Layer 2 of a small transformer language model trained on English Wikipedia (8 layers, counted from 0, width 128).
A neuron adds its activation times its output weights to the MLP's output. To switch it off is to set its activation to zero at one token and run the rest of the model.
A neuron's activation on a vector x is GELU(weights . x), where the dot is the dot product.

Input weights of the MLP neurons that the questions are about. A number n stands for n times 0.0038.
n0: -3 8 -48 -1 34 -42 -17 17 20 -52 -47 -27 28 28 -52 41 -14 -19 60 -27 19 -46 4 6 50 31 6 -20 5 -18 -14 20 -53 -27 33 40 -72 41 -15 19 -20 2 25 51 -21 5 25 21 24 20 23 -5 -20 -3 -2 11 26 47 16 12 -11 13 -7 -4 49 -46 -13 50 -32 -9 -61 19 15 -73 34 32 -8 7 -41 14 25 15 38 14 3 -5 19 22 -45 -1 12 -5 15 2 -25 13 -2 32 -11 53 -29 -64 20 8 -18 -52 -15 17 6 -80 -21 30 -16 -23 27 -31 11 25 -3 -47 -12 10 17 -1 27 -1 -5 6
n23: 19 -25 58 -14 -16 2 7 12 -24 -1 55 22 11 -24 17 -40 -14 -12 -12 -2 23 -36 53 -2 -55 -28 -11 2 -34 26 -12 6 -7 9 24 52 12 -39 -13 17 45 5 -66 -33 18 -55 -20 -5 -21 31 51 30 10 17 15 -75 -59 38 25 -11 46 -25 23 29 5 4 -24 -31 15 -20 6 22 56 -23 -8 34 -46 -7 -20 46 -6 -20 25 47 -32 58 70 15 2 -5 -2 12 3 -22 3 -34 2 33 3 8 -3 -28 1 -48 -41 -31 -27 -15 -5 -13 52 3 22 11 -1 -14 -19 3 -8 56 -58 4 -16 8 -38 -30 29 -11
n76: 1 21 -26 -14 20 -22 41 -57 -54 -35 21 0 48 20 3 -32 -14 -30 40 9 -3 28 -26 0 -12 42 -38 -49 -70 50 -15 -3 2 45 6 -19 -3 -32 8 -44 -13 29 74 10 -4 -59 8 -10 29 18 18 -12 21 28 0 -50 46 21 35 -16 15 -15 -36 -48 22 -20 33 -11 -22 27 27 0 9 -3 11 8 34 17 -2 -1 -2 -26 -39 10 18 -52 -24 -25 -1 -14 26 23 15 -22 -14 -17 -5 8 17 -14 -48 60 26 13 -1 13 -32 38 4 -23 -19 14 46 28 8 38 34 14 -13 -32 15 -74 -1 -54 15 55 -28 -13
n192: 30 -20 16 21 -16 1 -26 6 6 -4 0 18 57 32 -44 -12 -28 32 50 30 -17 13 5 -22 -44 22 -33 8 -27 39 -48 47 -13 -27 36 -27 -3 23 -10 36 32 22 -20 20 8 -12 17 9 -44 13 -20 27 -15 40 -38 25 -23 -4 27 -9 41 32 5 5 -19 -5 10 -10 23 -47 -10 -27 15 40 -76 -25 41 10 13 37 70 -16 30 44 -22 -62 35 -16 -17 13 -55 63 24 -48 -16 17 -60 -7 -28 37 -10 -2 -80 14 -13 -7 -43 -11 -5 20 16 39 -63 23 -56 21 -5 1 -35 -15 60 -43 4 -15 -4 -7 -7 40
n254: 24 -5 -17 -57 2 -5 -17 4 -69 55 -13 -15 -3 34 9 -20 11 -6 13 3 16 66 -1 21 43 -42 6 -42 -21 4 -40 1 31 -39 -30 6 -29 -4 8 62 -5 -33 -39 -10 41 40 5 23 1 -4 15 9 36 -14 -15 -13 -4 -14 0 31 -62 -17 39 35 -8 -2 -26 -29 -26 15 -9 -35 38 -14 -17 32 -3 -5 39 -21 31 12 39 -68 6 -52 -31 4 29 -12 21 77 -15 -33 -7 40 18 -17 -11 38 -7 -28 -37 -6 -23 14 37 5 10 -1 32 5 26 -3 10 48 -47 34 -4 -3 -13 -30 -69 16 -35 28 14 45
n257: -19 11 -28 -13 2 8 3 -31 -46 -14 25 -19 4 18 23 -51 -5 -6 -24 54 3 30 -8 -33 -28 54 -29 25 -45 66 2 -58 -3 -5 -20 3 -15 -20 -17 -7 24 -9 3 -28 46 13 -18 30 -5 -17 42 2 46 15 3 -40 -48 -43 77 45 40 24 68 -20 19 -39 48 -27 -14 41 17 8 55 -10 -9 -47 58 48 -51 -7 -56 8 -38 -30 -4 15 16 -7 -15 28 2 -44 -13 -8 -3 14 18 23 -29 -26 -40 63 -30 30 15 1 -24 -32 18 -19 12 -11 11 7 -2 17 11 3 0 -37 20 8 -31 -7 -18 59 -22 4
n284: -18 37 8 25 4 -33 5 38 12 -22 -13 38 -5 -28 66 -12 -11 11 -28 0 -8 9 -3 -26 -23 -7 -18 23 -37 33 23 -29 -18 26 -40 8 3 -65 -10 -30 2 2 -53 55 18 -3 -9 -93 20 -32 33 14 -39 14 -3 -37 -43 16 8 -35 -32 -26 -13 -32 18 55 -11 -6 18 -28 36 14 -28 40 19 -4 30 -7 10 -7 -20 1 17 -40 8 27 -39 -39 81 19 11 17 25 -5 58 -8 -8 55 87 -18 17 -6 -7 -16 12 -23 -5 3 1 52 3 -27 -5 83 -38 13 16 -14 -59 -38 -1 -21 35 -41 43 47 -10 22
n290: 7 -36 -14 14 56 69 -24 45 -40 11 53 -20 6 -24 -3 -27 14 -10 13 -20 -6 -51 -13 3 -31 10 21 15 7 -17 4 -36 17 -47 -42 -53 -13 -9 17 -40 13 66 -31 -18 -49 -39 30 -23 23 48 -46 -23 12 -21 53 26 31 11 -10 6 -21 -28 -64 -14 4 -28 40 -42 -82 -18 -13 -26 20 20 -21 50 14 40 -16 59 -49 -23 -6 21 45 2 26 34 -55 -55 -6 50 18 -21 20 25 11 47 -2 14 -44 14 -16 36 22 -21 -1 -19 44 25 -11 -3 -20 14 61 0 10 -13 37 -19 17 22 31 -18 -11 -17 42 1
n320: 16 -10 -47 -24 68 56 27 1 67 19 53 -21 24 27 12 8 -32 -34 -8 51 5 31 -34 11 -42 16 22 35 -31 12 -7 -4 -13 -54 -23 38 4 -35 -59 8 6 40 -34 -25 60 -13 -33 19 1 -1 33 -54 -25 23 -14 7 -24 -12 27 2 25 -30 -2 -24 -52 -15 -20 -10 13 35 6 32 -3 -17 -45 -26 -24 -14 22 -31 27 14 -4 5 35 -5 27 7 14 -38 -3 -35 10 -69 -1 11 45 -26 37 29 24 47 10 4 17 34 27 -81 9 16 9 29 33 -89 -5 31 35 19 -25 -6 -8 11 -48 -71 8 39 -35 -20
n352: -61 2 3 -15 42 0 50 3 -30 -19 -1 1 -14 -36 -12 -10 -29 -38 15 27 3 -12 6 -10 76 -56 -3 22 -14 27 10 -10 -38 19 20 -11 -43 4 26 -60 26 -16 -11 -5 15 -54 -27 79 -48 12 -25 45 3 -1 5 -25 1 20 15 11 -5 21 -8 15 49 -45 48 17 -55 7 -4 18 -8 -35 28 13 -7 23 -5 3 17 -7 53 27 19 37 2 37 -52 23 -17 -33 -45 -13 10 -15 34 51 14 40 -31 -10 11 -6 -11 19 -50 -11 50 -29 -32 4 -9 43 -48 28 -2 8 59 24 5 -8 -16 3 -4 -54 -8 -37
n391: -18 8 40 4 -35 -36 -21 34 -7 39 48 -32 15 -24 13 54 -42 35 35 23 21 -25 29 -32 16 53 -31 2 3 6 -47 -24 3 31 -11 51 5 -22 11 -16 -20 -43 -28 -7 2 -38 -26 -6 40 -27 -14 -17 4 -68 22 33 -58 -29 15 22 -47 7 -44 53 -4 -7 -13 -38 -42 -30 -14 -15 27 -30 -7 -9 -35 29 -5 53 41 -22 -10 35 7 18 25 -5 -62 -28 2 -32 26 -17 20 -8 23 38 10 -23 -4 -10 -35 -29 9 -5 45 21 -63 5 13 -11 16 27 21 25 26 15 9 50 -6 -37 13 -15 30 30 2 50
n506: -8 -3 9 -10 -4 19 -42 35 19 10 -9 38 -5 -35 25 49 19 -36 30 -51 -5 8 -66 -2 -29 5 21 6 31 7 -19 -19 -21 33 38 -8 -42 0 -15 -7 22 7 -5 53 -37 -9 26 19 44 21 4 -9 -25 1 -12 -17 -20 5 24 1 20 -7 -29 21 2 22 3 -2 20 44 8 -46 17 53 -68 -39 -30 -25 8 2 -6 -31 11 22 -1 0 4 -3 5 38 -6 -11 1 0 -45 1 10 -26 -69 38 -44 -4 -23 29 -36 37 51 -4 2 3 13 -7 -28 35 2 -13 -64 22 -27 -7 24 12 1 31 25 37 -26 -3

Output weights of the MLP neurons that the questions are about. A number n stands for n times 0.00095.
n0: 21 2 36 -7 16 0 49 5 -32 5 -48 23 -2 27 15 -6 -52 13 -23 5 0 44 -2 -19 -45 -39 10 -10 -3 -20 6 -16 30 45 -31 -54 22 -22 30 36 29 -2 15 11 9 -38 18 -23 -24 -5 30 -2 13 -31 -22 23 2 -68 1 -14 16 12 4 -30 22 75 2 -12 -7 -5 8 -18 20 13 33 -21 11 -22 -8 -24 -16 -64 -5 -23 0 26 -36 14 35 8 15 -49 -55 -7 38 -22 9 6 14 -2 -10 18 36 15 -13 -21 -32 -7 30 54 2 -27 -47 45 -42 42 -33 27 -23 33 -11 19 -12 25 22 -7 -22 -18
n23: 2 55 -70 -21 -7 10 -8 -21 -8 57 -33 -18 -42 -4 -5 -22 -30 1 -23 38 3 -54 -34 40 54 36 44 14 16 4 0 -20 22 4 24 -44 -94 32 3 3 3 -14 28 7 -19 8 36 4 2 -4 -76 -39 -10 -63 -39 56 -8 -31 -2 8 -38 13 -12 10 -16 -2 0 19 -8 11 -1 36 -50 17 17 -26 57 5 -18 -21 13 0 12 -17 4 30 -26 2 31 4 5 9 -6 0 3 20 2 9 50 -73 55 8 -44 71 36 32 -17 5 12 50 -6 -71 -30 -17 32 -32 -8 -3 -29 -64 36 25 26 17 31 -33 3 16
n76: 5 -7 52 43 42 2 -22 41 27 20 -17 26 24 -70 44 -7 -39 45 -59 -18 35 -35 9 -14 21 2 8 -6 28 -16 -19 10 40 -31 -38 36 58 11 22 61 -28 -34 9 -4 -4 -20 17 -2 10 6 -3 28 -21 6 -2 -22 13 -18 4 -32 18 20 11 -7 -25 30 -1 -6 -24 0 29 -1 -21 -7 -30 14 -83 4 -6 -30 0 5 -33 10 16 23 -6 11 4 13 -14 -49 -55 11 34 -15 -11 -14 18 -32 17 -11 37 9 0 -46 -29 -16 -18 14 -18 -28 -23 -21 37 -7 50 6 -38 23 24 23 -15 -5 -18 -31 10 21
n192: 3 17 -45 -11 -32 56 -2 -19 51 32 -26 2 -14 -21 23 -42 32 25 -10 19 34 -8 20 -22 45 3 30 -45 2 23 -18 -35 21 41 11 44 -28 -18 -5 29 8 -40 -7 0 9 9 5 48 0 -19 8 10 -32 52 15 65 -17 -44 -14 7 16 -18 17 21 -18 0 -20 69 15 46 9 -36 -51 -37 3 30 -33 6 -63 27 2 -21 -36 -30 -27 15 -41 19 -23 -7 28 -3 -6 -18 -13 16 28 -23 5 12 32 24 -12 -4 6 -73 -11 36 -3 -42 4 -39 -3 35 24 -5 -16 -26 20 0 -13 33 -24 33 16 -17 57 -49
n254: -23 -5 34 -6 -25 -10 28 11 -22 9 12 20 -11 -11 -2 8 -22 8 -42 -31 20 62 22 -18 28 9 -4 27 -16 -32 9 14 -4 -2 16 4 48 -2 7 16 -51 35 -2 5 3 -11 -5 50 -24 -42 -3 5 20 -41 29 -27 -34 -34 3 -28 46 19 8 -21 8 2 -67 -19 50 -5 -15 10 -19 1 -23 -1 -23 3 -24 -27 -24 2 8 75 9 17 16 -31 23 2 -22 36 -18 13 -20 30 7 -9 22 -12 19 -50 -30 -16 -8 -47 14 27 68 20 -16 21 22 -13 20 -33 4 13 9 31 -28 -45 -40 -14 -8 52 -12 -1
n257: 17 -26 3 22 -18 12 -9 29 -1 -5 -8 -1 -23 -12 9 68 27 17 7 -29 13 5 25 17 25 -28 8 -31 28 -2 1 35 18 10 4 -30 -20 -1 -3 -4 -12 1 -31 0 -20 -41 -8 -30 -28 11 -27 23 -7 -20 -20 15 17 26 -55 4 -28 -25 -42 21 19 26 10 -4 -16 -38 7 6 -29 -32 -14 51 -28 -32 41 -18 73 4 27 45 29 -10 -40 38 26 -7 -23 1 39 4 0 -3 18 -15 16 30 1 -14 12 -29 -28 -8 -28 22 -22 29 28 -15 -20 -4 -2 -18 -16 -8 -19 41 -27 -19 65 28 -7 -26 17 -14
n284: -8 13 36 17 26 -2 -2 -1 -6 0 1 20 -9 -9 -47 10 -37 49 2 -9 -7 10 -2 -29 35 -17 -13 -1 40 -11 -5 12 15 -11 41 21 5 31 31 -16 51 -14 -5 -76 -29 28 8 18 -51 9 -47 -18 12 -28 -1 56 44 -8 8 -28 1 -8 5 6 2 -24 17 -11 -28 -15 -38 21 11 -61 -18 -9 3 11 17 4 38 -56 41 20 27 -7 2 40 -31 -29 -40 -4 -6 2 1 -11 -8 -27 2 34 -14 -20 -15 32 -13 33 8 38 -20 19 6 56 -16 5 -1 30 -34 -17 26 63 -14 -11 27 -36 -44 -21 -7 -10
n290: 20 19 -1 -37 -32 -22 24 2 9 6 -29 -7 7 13 -10 -18 -8 -7 37 7 37 71 -9 -10 41 -34 -24 -23 -27 56 -17 26 -25 7 -3 25 -14 66 -5 63 -24 -46 28 11 22 0 -11 1 -19 4 0 30 14 -15 -23 -12 -39 10 -37 4 26 38 72 11 -42 -5 7 42 68 -17 2 13 3 1 -2 -23 -46 -23 1 -17 42 -11 36 -23 -2 57 -15 -20 11 14 23 -14 20 -19 -11 -30 -41 -14 17 -3 25 -63 0 5 -28 18 29 5 -65 -25 3 32 -37 -27 -35 -25 -38 -17 2 -24 11 25 17 23 36 -41 4 41
n320: -2 10 31 46 25 -36 -41 11 -10 -60 18 2 -33 -44 25 29 -1 -1 3 27 -50 13 2 -3 39 -54 -26 -36 -3 14 82 15 5 43 -24 -22 -7 -34 20 -54 -37 -39 39 57 -11 41 23 -29 13 -2 -32 -14 18 -7 -6 7 36 24 -49 -44 -12 8 -16 27 16 28 8 8 -33 -25 -2 4 17 0 27 21 20 -32 4 24 -34 -25 -3 17 25 48 -14 8 -12 -1 -4 37 -3 50 5 -5 -19 12 -41 -18 11 -40 15 -29 -24 -3 -12 7 -32 14 -21 -20 15 68 36 -20 -46 44 -20 1 -7 -43 8 40 21 -7 24 -2
n352: 4 8 41 13 -16 -9 -47 -24 16 -2 6 15 26 -25 -19 -51 14 11 -20 5 7 4 11 1 -83 27 -3 16 -1 -25 -44 18 35 -3 -27 25 -13 18 18 49 23 6 -2 4 -11 -3 -31 -26 46 -32 59 -62 17 28 -10 49 -32 -9 -20 18 17 -48 31 -7 17 57 -1 -20 13 4 42 -30 -20 -45 -21 -12 15 -10 -15 -14 -15 14 -50 -54 -11 -9 8 -18 18 -43 18 9 28 2 10 -26 -37 6 -39 -43 40 6 10 37 -14 5 40 -38 -13 -4 34 9 18 -20 63 3 23 2 12 -19 -12 -13 52 30 -9 31 6 -18
n391: 3 35 0 12 46 -2 27 -43 28 24 -57 10 27 -2 -6 10 12 -15 -1 -49 -16 17 -6 40 12 23 -20 69 -29 -18 2 38 -25 5 12 24 36 0 -10 -61 -16 24 -4 47 25 28 37 -25 -7 -7 39 -8 14 -42 -10 -9 17 -13 9 39 -3 -8 8 -35 37 8 9 3 16 11 -14 4 -15 16 24 6 -16 2 -5 -24 -2 12 -3 -47 4 5 -1 -36 9 71 20 -23 -18 -21 3 -21 -31 -18 3 -24 -34 52 8 26 -45 54 -21 1 -30 -12 -10 -4 -9 -17 -11 -35 -1 14 17 15 -38 -7 -23 2 -7 18 -22 -18
n506: -4 -6 11 -2 1 40 -16 41 -11 -31 30 -37 -19 -8 8 19 -19 13 37 -10 -13 3 18 -48 -24 9 50 -8 50 8 8 -11 -30 31 -13 -12 -21 -40 -21 2 8 5 54 66 -33 1 34 3 -20 -38 -4 -22 -13 20 -23 -21 -20 13 -2 -19 20 21 -19 -6 -10 42 -8 -29 36 16 25 45 51 15 -45 -10 11 8 14 -39 -18 -19 -28 22 -10 -25 -12 65 25 -12 -46 28 40 -33 -13 7 43 -17 -4 36 -58 29 -7 46 -20 25 -25 -1 16 17 2 8 -2 -2 33 -24 -34 15 2 -24 -1 -39 -21 26 -37 -11 -33 4

Each question names a token from some text and the token that comes next. It shows the vector x that enters the MLP there. A number n stands for n times 0.038.

Then comes g, the gradient of the next token's log-probability with respect to the MLP's output, scaled to length 1. A neuron's effect is roughly proportional to its activation times (output weights . g). A number n stands for n times 0.0035.

"l", then "am"
x: -23 -21 -8 27 30 -46 -44 -16 29 -15 -3 19 -3 -16 -1 -13 5 -1 4 9 18 58 27 -1 -20 3 -2 -31 38 -61 -2 32 -39 28 -32 35 7 -12 19 -25 -55 9 37 -14 -30 39 12 26 41 4 37 18 26 -14 79 1 6 12 -39 -22 26 -14 -1 -36 32 -8 2 -20 35 17 -54 -6 9 -4 30 14 -10 25 -3 -14 3 -7 -7 21 -5 -26 -6 -15 20 32 -51 17 -4 51 4 -20 23 22 5 -2 -24 55 -9 -16 24 -10 -41 -26 -3 20 -57 -15 -29 51 15 -18 4 35 -1 18 -31 -26 -14 -7 -40 -22 -24 -15
g: -14 -6 -1 4 9 -26 -21 -4 6 16 8 -38 -33 24 55 -29 11 -3 -34 -14 57 8 2 -1 51 73 6 7 -53 1 -4 -42 12 -4 -19 61 -12 -3 13 -41 -52 -23 3 29 -20 -20 12 -24 3 30 -23 12 3 54 -31 6 11 -7 24 44 -10 30 -21 12 -10 -17 -18 -41 2 -6 21 -31 21 25 -12 1 -16 34 -31 11 7 10 -23 19 3 3 9 -11 27 9 -23 -46 -38 35 47 18 -14 18 -17 -24 37 14 3 30 -55 -19 23 -16 -6 13 -2 -7 44 -29 5 -42 -3 -29 7 12 -14 33 16 20 -21 -7 -13 5
Which neuron, switched off, lowers the next token's probability most? n76

" to", then " Ab"
x: -16 20 -28 -12 -3 -15 -41 -16 11 -3 43 6 15 -41 75 15 14 -17 -24 2 6 50 32 18 -29 15 9 5 -2 -60 7 20 3 6 3 26 19 -1 37 -5 -45 13 -21 -16 -1 37 -16 -10 -15 28 17 -4 -43 -1 61 41 11 25 -52 -4 -29 5 35 6 -12 -22 9 -19 43 -37 -7 -18 24 54 45 -10 -7 -4 1 -13 7 18 7 8 21 -11 3 -61 -11 -2 -31 -14 -27 12 -27 -22 13 26 4 6 -34 8 21 -4 30 -39 -61 32 2 -9 2 70 -3 -10 2 -31 -15 34 15 13 -18 -3 -32 -4 -61 31 -33 -12
g: -3 23 27 -3 61 29 4 -15 -17 52 -14 -33 -25 -41 26 2 7 -22 6 14 11 2 33 -7 53 -39 -15 38 -12 1 25 -34 -5 8 28 -28 11 5 -8 37 -12 -31 -19 -2 -43 -3 45 18 26 -18 -19 21 -18 -57 5 -3 13 -14 17 10 27 37 -22 -19 -43 57 30 28 -48 9 41 -19 -38 -13 -29 -15 47 5 8 -17 25 -26 -36 -26 20 -56 22 35 20 16 -40 -23 -16 9 21 -27 16 -4 -3 11 -15 6 -7 22 -10 29 -30 5 15 14 6 -11 -15 27 30 -21 -2 -7 9 -16 -32 -30 -35 0 -15 35 -20 3
Which neuron, switched off, lowers the next token's probability most? n23

":", then " incre"
x: -34 0 -36 33 6 -27 -7 -5 6 3 38 18 23 -2 9 -33 26 0 -30 -9 -3 40 51 -4 -45 15 27 18 8 -23 -4 2 -1 -7 8 -7 32 32 20 -23 -55 -14 -19 -9 -3 13 17 8 7 -12 25 -22 18 8 44 28 18 -5 -21 -6 -21 22 15 -3 -7 2 -8 -11 49 -34 -29 -2 13 31 21 13 -36 21 22 -8 -17 -1 75 57 23 -17 34 -44 -47 -16 -81 -38 -22 15 -13 0 -3 20 0 16 -40 17 10 26 59 -36 -39 -5 -26 19 -18 -4 -8 -12 -15 15 16 0 -13 8 -37 -14 17 19 -59 0 -60 54
g: -10 -14 -16 -22 -18 6 -52 40 -15 1 -20 -16 26 42 20 13 4 8 13 -25 -11 23 8 15 -2 -22 -18 -30 24 -17 56 6 49 -16 -23 28 -57 14 48 13 -40 52 9 7 20 4 -15 -10 -26 29 5 -18 -4 -8 17 -33 16 -2 -20 -13 35 36 13 4 4 -62 -3 13 4 -26 32 0 -14 21 59 -23 -37 -4 12 -20 -3 13 9 -14 30 16 -7 -17 -3 -12 10 -23 12 -3 33 16 -21 -10 34 -8 -44 -7 -11 -61 0 -43 14 22 40 7 26 56 1 7 18 2 -7 29 -20 0 3 20 -5 -54 -8 -42 2 -59
Which neuron, switched off, lowers the next token's probability most? n290

"h", then "ura"
x: -38 18 -32 20 34 -37 -40 -16 29 21 21 27 44 -8 51 -17 13 -17 -17 21 28 43 74 10 -34 4 -32 -32 15 -82 -22 24 -6 -9 -32 8 18 -2 26 2 -15 -13 33 -3 -3 51 -32 13 32 30 -17 9 -25 -21 38 1 19 14 -15 -26 8 -13 21 -26 -2 0 -10 1 1 21 -10 -24 -3 15 14 -8 29 7 34 -33 -4 -13 -5 26 -9 -39 13 -18 0 -1 -50 28 -34 20 -23 14 -30 28 -30 1 6 35 8 0 67 -30 -13 -16 14 -6 -50 -28 -22 -9 37 -28 -14 37 9 41 -22 -7 -29 -29 -40 33 11 5
g: -8 -34 -1 -37 54 -4 9 26 4 55 38 43 8 -12 -14 -1 32 -11 18 -36 -16 10 -11 13 -37 -42 -7 11 -43 -30 6 -37 -18 -3 -30 -34 7 11 22 2 -26 25 -8 25 21 5 -29 -33 -9 32 16 -7 22 -24 -13 8 39 5 -11 50 -10 -11 -27 12 -2 10 -6 -1 -15 8 27 -11 -22 -34 -19 19 -38 16 28 -47 -14 -7 30 -38 -15 -1 6 -11 10 -50 -6 15 -6 7 -39 -13 79 17 12 29 -30 -16 24 -6 -7 22 -20 29 46 31 16 48 32 -41 -40 6 8 -2 0 -10 -6 40 -20 35 4 11 11 -39
Which neuron, switched off, raises the next token's probability most? n76

"om", then "at"
x: -7 -7 -26 26 30 -14 -71 0 64 -15 3 0 31 8 -10 -25 2 18 -48 -11 -1 39 48 25 -16 -5 -12 14 10 -57 -9 0 -27 -9 10 23 15 25 26 -1 -20 -24 26 10 2 33 -12 10 43 -21 17 -11 32 -13 11 -8 36 -36 -51 15 -12 28 5 -23 34 1 -35 11 62 19 39 10 -32 -13 -21 36 12 19 -39 -35 5 -13 5 4 21 5 29 -19 -28 -41 -61 21 -23 32 -30 19 -9 18 -28 20 31 -2 20 -4 26 -7 -44 11 14 28 -53 -9 -26 -6 -11 9 2 10 30 39 -62 3 -24 -5 -41 -18 -20 29
g: 44 -5 16 -10 22 -15 18 11 18 71 -2 20 -22 -27 42 -46 -26 -3 -15 31 26 -35 -55 4 24 -4 0 29 -10 -28 -12 43 20 -27 32 35 -64 -12 7 20 -22 0 9 17 -17 -23 6 12 7 -40 0 -8 -54 33 -4 -35 17 15 30 44 43 -18 -42 -25 -3 1 40 -2 -9 -39 15 31 24 40 0 14 -10 9 -11 18 -1 -10 -14 -27 8 2 -10 -48 4 14 -7 8 -20 19 -36 -22 5 32 -27 -10 2 -47 -51 -3 13 -14 49 -20 -12 -4 -6 25 21 -30 45 -11 4 7 -43 8 15 -5 -2 -3 23 -14 23 -9
Which neuron, switched off, raises the next token's probability most? n0

" al", then "-H"
x: -5 -16 -10 -2 -9 -8 -32 2 28 -34 29 38 26 -56 10 15 30 -15 -9 12 -25 64 52 -3 -23 25 -6 -5 19 -76 3 8 -35 4 -1 33 32 -1 2 -26 -58 18 -17 50 -12 24 10 33 -16 10 36 -6 2 -24 15 21 48 -29 2 -9 27 -12 9 21 0 4 6 -3 16 4 -20 27 58 48 -14 -14 8 -1 6 -12 12 -10 -7 13 9 5 27 -24 14 -45 -58 0 -40 -12 -2 -36 10 9 -63 -17 -47 8 -19 19 24 15 -14 13 -30 -22 -21 -8 -25 25 14 5 -7 37 0 80 -12 -14 -46 -14 -17 14 -34 -2
g: -3 -13 -4 14 -23 40 31 30 -30 -19 28 2 -8 -13 3 10 -32 -24 -10 15 8 20 -30 13 13 -5 30 -1 11 10 -26 4 35 -2 -42 20 7 3 14 -26 35 18 6 28 40 -36 -6 0 -7 16 -15 -36 39 -9 -45 -32 24 -65 58 7 32 5 -30 46 10 21 11 32 9 -53 18 -3 -27 -14 -65 -13 35 -11 -5 8 4 11 -14 -28 -16 44 -5 -18 21 -49 9 16 15 20 -21 -31 24 -40 12 -7 -25 -16 -37 54 -1 -51 -9 7 15 -29 25 -18 51 -25 -1 -21 -2 47 1 -13 -9 2 0 -5 10 -11 2 39
Which neuron, switched off, lowers the next token's probability most? n506

"31", then "\n"
x: 5 16 -50 41 15 -47 -29 -30 39 -35 26 21 18 -19 26 22 -12 8 -26 9 22 24 29 -1 -49 -3 -4 57 -25 -41 6 11 -18 20 -23 25 41 2 39 1 -33 47 -26 2 33 37 -45 7 4 -13 -7 -21 11 -16 14 -10 -8 13 -38 -30 -9 -3 61 2 10 -11 6 1 49 -13 -30 4 15 2 1 -22 -7 30 15 -51 -31 -18 2 28 35 -26 -25 7 12 -23 -22 1 -49 56 -4 -5 17 17 -18 -5 -3 36 -5 -14 41 1 -60 10 -11 -14 -38 0 37 1 2 -28 13 26 -1 42 -41 10 -19 41 -46 31 -24 -21
g: 46 26 -8 40 33 -22 1 -42 -3 30 27 -4 2 32 11 25 -17 -24 -11 26 -38 -18 21 -54 13 -35 -28 20 7 9 44 7 -27 -19 -30 -8 19 -9 -29 -19 -8 8 10 -12 -60 14 7 -24 -14 42 44 5 16 15 17 1 30 25 -30 21 -5 -8 -10 -5 46 21 -26 -28 -1 -71 13 20 -4 -10 5 -11 33 -1 0 0 39 -4 25 22 -11 18 -6 41 -20 -15 -38 -39 29 0 0 -8 -12 15 2 46 56 -47 -10 9 5 -40 -35 17 -8 21 22 -42 6 -30 1 -6 -46 -18 -21 44 -3 -9 40 -28 -15 1 -2 -1
Which neuron, switched off, lowers the next token's probability most? n257

"olution", then "ary"
x: -9 9 -27 15 -6 -31 -11 -5 16 -27 79 39 12 19 -15 3 25 -18 5 9 -12 23 22 30 -16 -5 -2 -12 13 -63 -4 -2 1 3 -6 10 1 -8 38 0 -44 10 22 -1 -6 32 -28 -45 5 38 23 -17 -26 -29 33 0 34 -12 -34 -22 -13 44 38 28 42 -11 24 3 36 27 -27 -5 22 11 -13 7 -5 -16 -22 -38 33 -27 30 4 -19 -1 7 -23 -59 -43 -70 15 0 38 -29 15 13 11 11 6 20 34 38 -45 29 -12 -93 -7 -25 22 -19 -32 8 4 -3 -3 -1 35 23 14 -24 11 -33 14 -30 17 -29 16
g: -2 -7 60 7 -11 5 14 1 38 -51 25 6 19 3 -11 -40 -1 23 21 16 6 28 -22 -10 3 -1 -18 -27 18 -36 40 -15 -24 -17 18 3 -5 -29 6 -1 -10 14 -8 30 17 -11 -26 -56 -19 -26 -4 16 -17 -25 20 -23 4 -42 -14 24 41 6 -30 -50 11 8 81 -17 38 23 -1 19 5 -3 -6 -10 8 50 -14 -38 23 34 10 -32 -10 12 -2 -16 11 -8 11 13 8 22 -4 -37 36 -21 12 -3 -20 -15 -44 -37 -20 -35 16 11 15 -44 -16 28 -7 21 -24 20 -24 11 74 -46 13 10 -39 26 32 1 38 2
Which two neurons, each switched off alone, lower its probability most, in order? n0, n257

"s", then " by"
x: -29 -19 -57 42 -22 -45 -16 -26 28 19 38 11 27 -12 2 -14 17 -25 -21 38 7 43 62 -10 -4 11 -8 0 15 -84 18 49 -12 -27 -2 13 58 4 8 -32 -25 -10 33 -3 3 41 -2 15 18 -9 37 12 -11 -15 29 -4 50 -3 -39 21 -13 6 4 -33 45 1 33 -30 17 -24 6 -15 4 17 22 -20 -14 -18 15 -31 0 -8 29 9 -3 -46 12 7 -60 -4 -37 2 -46 18 -14 -3 2 -12 31 51 -22 29 23 -14 14 -57 -46 -19 15 -18 -22 5 -2 19 16 -33 19 34 21 11 -15 -8 -12 29 -31 -4 -24 8
g: 15 -47 34 -40 52 13 51 -19 -13 -13 30 25 -47 28 17 -34 15 28 -39 60 -25 -20 -47 10 9 18 13 -33 15 -27 7 -48 14 16 16 5 40 3 5 10 -7 -33 36 -9 3 2 -59 -3 41 -22 -3 -5 45 -30 7 -19 6 -17 -33 -12 -37 -6 -20 -16 -44 2 8 28 -16 -7 -36 19 -13 -2 -25 4 65 -5 -39 19 -33 3 11 -15 34 -15 34 39 10 10 4 -1 -14 25 25 26 -20 -5 16 41 -21 3 9 18 -14 -4 -3 27 7 41 -29 -26 -2 -11 -23 0 -12 2 -1 13 -5 1 -7 23 1 35 -15 -46
Which neuron, switched off, lowers the next token's probability most? n0

"ent", then "ious"
x: 9 10 -4 -7 25 -33 -63 -1 62 9 29 30 29 2 -12 33 8 4 -35 -8 -21 -11 6 -4 -53 0 16 34 13 -55 -30 46 -18 -32 -21 25 43 -7 57 10 -11 -1 -11 30 -2 38 -25 -31 3 -23 13 5 -22 -55 9 2 23 -13 -31 -2 -21 15 8 28 18 -24 -45 9 67 -3 3 6 30 9 -35 13 -19 42 6 -57 37 -8 51 13 6 -10 1 -7 -18 -21 -32 18 -24 5 -33 36 -3 -14 -12 22 6 -5 39 -25 66 -17 -43 -12 5 41 -14 -4 -14 -2 -23 -35 35 -7 29 17 -17 -3 -12 -14 -36 14 -15 2
g: -4 -19 37 5 -49 -17 13 -8 41 -9 18 -26 33 -41 -20 17 -21 -20 27 14 8 21 1 -35 45 -22 -2 -44 -9 -28 -21 -32 -15 3 -5 -9 14 47 21 -40 1 -17 39 5 -12 5 32 -22 -29 -5 0 2 20 -35 -16 -11 -11 -52 -14 1 -11 15 7 -12 1 33 21 81 13 -17 -6 -3 28 -23 -38 10 37 32 -37 -6 -23 -3 1 -34 31 -2 3 -5 18 12 10 -13 -10 73 7 -15 31 -20 -53 7 -35 18 -10 33 0 -21 -10 11 19 5 25 -55 2 -39 -30 -12 0 22 38 -7 29 2 0 20 18 13 16 57
Which two neurons, each switched off alone, lower its probability most, in order? n320, n192